Layer 3 of a small transformer language model trained on English Wikipedia (10 layers, counted from 0, width 128). Numbers have three digits each and are written without spaces.
Take only the direct path to the model's output, skipping the later layers: a vector added to the residual stream pushes a token's score in proportion to its dot product with that token's output vector.

Output vectors of the tokens that the questions are about. A number n stands for (n - 500) times 0.0028.
"| ": 342664602354655521485478409319520532694478432620445625325545418434508403400500662663665630608423286718638441635468654345729445439670524474434400576591425612555356452463189394605625557583418615309665496541603558548243401743353634572542398465467377521656391378435290468478549676464702390472367446520660581364603388215451338532558604712525498545348580511406579388533507582423474655419227
"ames ": 284342325569325476511593428575178499485545609665616522436529710441473612606477322499426417473449382480601546517666323570410420483645667509434628592500747600440350359440257763249202503503522601459507521363514636365491445518491528435493585577353308817353401620552574500364474431428483439570565537547468411617263515648552622578591522713645537437472500437593568419643558548303772507348644
"= ": 069610481542608601335474620302688431367590658600493564355589636170572393214455757440325521970433258686507557720618506365758233556481741532476666653648619531731166509489407448399226560572338514445318345678512458498472365489540594372603851544753479247535426607621471446148688230618452101514829599110655408679485588555430527573549552419526427360447558475334409604604724527465559334438502
"olog": 466495422595484318469572395501385305473290241491379409480470584447494495643533584507454373764342437491546431381490523513238505630633606487490554435380405481548468525508718452386417552534531651639324622248563455562526378626636507275620274563568739668460640623458351449452420646258367515538702524709605703583360695353542605589493479337526467343694453328613584649478630560569711430564348
"_": 439550365397514545461449396441631560624568520393498314502692511444378627332439701208475546562610295707572608437459591406670466757557563506448466613533657679498387260450731464636554468233492528458509314442341396469555475645581473597505616441536408685460570695495437264375484710658501415526442437441508568467456620380606269453461501495385487456537507438379536418474549478499717455752411
"Au": 557494535520497354412475420372629577460279358309515414760472325420529353541777630236334409390545605681555557345736565266676313562494548531631299671434583612509388416708416585650658606540619427583373604569500500333484334571446470566646610428438511703603457386526421357268456570662294308477530389531521462562413597443456484500546406566669476463661449507473421748406564485617516500560540
"\n": 474441629602669385809436681479532618470347361521394575460385434404371361530494642456582512675325535646524431653391623350401551380594521334496613326423537455379567534370608676569586479599513451565500487415509467400627554338458554590346541518547652370401401540344342569474491480612512449377688730390419581332475449400619719503472635397506478569419395533489446402652390549516629642540439
"own ": 395735566545617027482455597427253274604523600600570577487448511317885494347609518455658320451463201512617780358653394682464692518303674517263647718418548639593190507511308542295858523492677456594634469459405658378507412507543329583475507737443019749373627398798427563526405562424543439617517357539294327523397362335306510436560506374716441297437545369404333550843723541564585680837322
"ther": 537569430612606528412302639499529357362243760328502412686586571658793327591475478689421407618579291511377413689646516627332598709523313493462469699388555404512649553397430755507308589613589694386616361263480470373456591422528360248616388477496557546673359240832474718545632403390384352496389563554224415432499583480506567661501408329693450588362634495424571507333391456499557522622539
"tic ": 333697295499299513524506561448481577572421331558454581618498383538593354603470521643435418765481706575468552533468408538459467451413409315528315612463487514412482589601612428369391604667470602259507693326452260423413451639852353797536452583623519491587282486523417322519647694299585431398712667644270495728420812359411183534495368663537501364379405548457759685286346478622688450502532

Each question shows what one neuron of this layer's MLP adds at an activation of 1. A number n stands for (n - 500) times 0.0017.

n348: 522541438459591489420614526427442494449529436562521534478548516661412609531479569557457527566555524554569458496440557421524439580483476528536536496521483576496459405494460498562571720589332506506494433478550488523558546538442546457565561558536500461605466535479430396380429468562486461478516539492605630383530494371589496558691442528504456359454437396468514418489524551553262586419506
Which of these tokens does it push up most? "| "

n53: 481567546404548522478498400488502461467562444556459637495415529542482435448462485574592460532461574449565480454452434489512443543588479546463669513498502554477521543468512642418367529556525487541486490599472555519482514517514458524490445508531509365513542433493488475500502374424409487425428568442575584479613415495605460523554400527537490424486507591503588548448563507528481472472527
Pushed down most: "_"

n64: 504518396531424495516516482525475424519471405448548579524546457510490474472451541428616536493486605541500430441510441480444439557431408409534583523528534467431553546552606463436418613566561507470448536482485463565481523457514519405533552580607599395581493518582507471519530409507493437500557538498377523523502357585502560619485533537539480500550617398473631467477320480538594474492559
Which three tokens does it push up most, strongest first? "tic ", "ther", "olog"

n43: 488489565411491409430479582518582486495443508532448487401585581486564436574600534560471494591382509509443475553611456566458607559470496488466404485524477418569478471489375458429480493455517438532470569449504491494554479519467539535554516514557517588545493486353498427594498447588603415502416498491520493503478430500614430570515667561606470474516489467428455459565392519511523537487469
Which of these tokens does it push up most? "| "

n166: 446579663695508446625454428643622517525558620461500537445380623577517596465591634465584503490637354452638566447522667517719418408454516314505525408573560445415571510427565589424601529480340383534459394557417471458514535458583492541413669514438443384490471416601611656607452399421371465645503405518479399531470510482314385440500408571445468416561399520432479518497543356515461451437458
Which of these tokens does it push up most? "own "

n205: 508556572668530465576453488586542475467432498465535420430480500689506459467434515490527443506494406409470420469458573472524428490615531537460453459510591572401383490560455651483435500629444467492548447573445477613513498437514504488510419569457517552556416488516422618555543543394642498447516544530508502500393557570405464565570572514437369362562419687377432556492387480540618450477543
Pushed down most: "_"

n70: 516480471440470597457568522526469482450430472477534533443542472423521439475558512490476515542458490494568466595430508437545589477492513485499517500528457494469458479390475482519625599497427527507559449435529522513454435451465582562600521513556427561489547543463494480476531453501640526505474514447582526460548399474489523493480583550547448511467502461542493443514503509512715493454454
Which of these tokens does it push up most? "| "

n193: 560504565528459527478505544520437496455475428486578419530456568608519507445596423533415551519435558573411476420471397459611451526600526529505507453484614526543493480480531470585526539550625425583536429576587519472606422529551511516467513572503431596509447482477519483402514526626407452595511435579521520475568457523528434353555435396522482453448458530507386378438399529436523495446533
Which three tokens does it push up most, strongest first? "Au", "_", "ames "

n243: 525422508455558521485542573536385413480539605573509509541353435599580548500529537574456522536352492532478560553426484586622502509462496431422482593574545518534560408426569533542567515519425557453473378473500367516544639444433538568539400586600586418493527553519449542378528567578494424446443387494624491537496511470444546505570448399486562470474451459522521477483593469563233547495494
Pushed down most: "ames "

n116: 507416526543562542505541489593566464439516556461479507387517513455609393548542464418605437490398558450505477511443523493458467452396550351530473568449530641543497528554459529458485480533466467550472594452484381525534445557462509580536541416454543483525530536459388496595449585463496489397516410450576479505590520582564520395540542446493457537441623551495523470435487456525432557563599
Which of these tokens does it push up most? "\n"

n291: 554466518503598486469436424494501528477524532480515477480510483571473534526422351496467566489477469442548555531485493504460401527485549565517431490539531430497484594530615456463452585485463394536490547568496531546529560520501419561486520527533503514504553529522512471536489430508480445524555460461460483518415467607518570494475543381487500532501542458504512428587479483494325462501586
Which of these tokens does it push up most? "= "

n151: 530480522381507468436537554544458491473535508440496519471334492361419534511532366541477504379432431513451468570488550576494746518477517412448570527450550489553563542543507523550595467455590540472417558589545534406506480394478613515430401485485508553500442580453498588504444563520426521441504454500588527592555388544504461503477466462493533500580447520540427541581588424533464577519423
Which two tokens does it push up most, strongest first? "own ", "\n"

n325: 442426511555602610462714463466382411449466418490473532389565404465447550519406632704557460550523612502391598588514655494551498559459359556457543624485512391496589446548535592488456549546553643500498476479411533548452502440633527424416528418431498433563470382452459550525600494547489469572508570426419521484484538430513464471533306443440538553475529504512574433502485474457509360510507
Which three tokens does it push up most, strongest first? "ther", "tic ", "= "

n213: 688465450602544484433559471615531536461475536511471458602435412459522553424571442492429439460521522428564510434543563485498496504533494453443540477453599492561576433441409528567373755481517464434445422508474526523498481513378619401601568568550426588554492471557433551479489508471578455507479537469410510489515634473546595491504487534396544417395455536520409585489323453404748433515508
Pushed down most: "| "

n356: 498459391496576521412584467566492553550502505389521583480424504479434443409517519545541573603524522540522587382577482442519589476557437543553455438587567522522548519409469489645544458412446414609436555488467488395558464439435451373390464538592678551409478586460509573459602355504619537595515483513430494571575465431460528537474498607409578530403459496494567460555436432529546524465456
Which of these tokens does it push up most? "\n"

n159: 645551514679386373545445425541477395457465509519533530386594549530464514584551563517506475507521508540602571401449429528534582521511520460443370538552517430423530533492474532428545683469479520544449456488632453564301571489477423586510534578489450465427538463558570526475408591522512378496457530500510475390601498431514506443560517615522366473531496494395510562467482534587326508552389
Which two tokens does it push up most, strongest first? "own ", "| "

n0: 532458555532452511512468436637462459442523474577503525523503462578610557508386580471600482577523535487492445476382475444644533443425498458577531557560513506399508513445620494506498466521486412461375473485434594538512462442430542603456488500458519533513551523515463461544513463512443446530490500449519470431447450440536545545549449601484491492536496505468452457630403383453601578489532
Which three tokens does it push up most, strongest first? "\n", "_", "ames "

n13: 544537447488437525582694510334506476458475349621403474558457576544472504449454578522486478525546521530522568459577496434448446480565458441556506487585494594419494435485542522486519722549386631475255494392464453568595628473504585407510562548477447490544555539457526525498500443444477581455549523576680512532442482457484487562424480475434639437529302490445648511466539490485384508482551
Which of these tokens does it push up most? "olog"

n146: 446435483346496533428471425369594570502357528573489426552504444677511506543427496518462492452611401496541488531580447527412540392518529510456441461457525471458437560533693449493573468324456553518435552502504441545407453533507526563491469529472532581545463487521502554515446421597399398534489510502598408519445473576455564567492510420548532543592563513471496533558555469511558573391632
Which of these tokens does it push up most? "Au"

n95: 488581504434426444543552580581561621508619568549529489502448414474521442620510418485519427502471393423375397502562541493520403401604562508542338334496507437432596467470570449595580470568517545551540546534500423525492639438432548535557520479421525451521520555484483364439533438549705481509463524559500403555471435474576610516494418415506524607486527469423429447556451536466521509454431
Which two tokens does it push up most, strongest first? "\n", "| "

n212: 473609565569509507468486603575508584482477466526524449527598489511593572534441576448476609428524538511493510518443500541392422416372535473452451456588507548433493517449457432461653566470522500459427436552484547479496564469509488546539370296459374519518502509596487599586451531586533460437487423475567530459468536479479494451482554382522489591566686447451602500431524560381259590567535
Which of these tokens does it push up most? "own "

n149: 479405548505329581394440508373565516477445373502473564484535505523447453653583488529482468484546512436509408540504521507472550544477454534442485550420652496584566430511449565527477507546410581538571555543410488620468489453583528479514385478460492439445532459401469500516516515452611396542450434491544542522560502580441557443606541492549477694454502452496561557442624462487407414560506
Pushed down most: "own "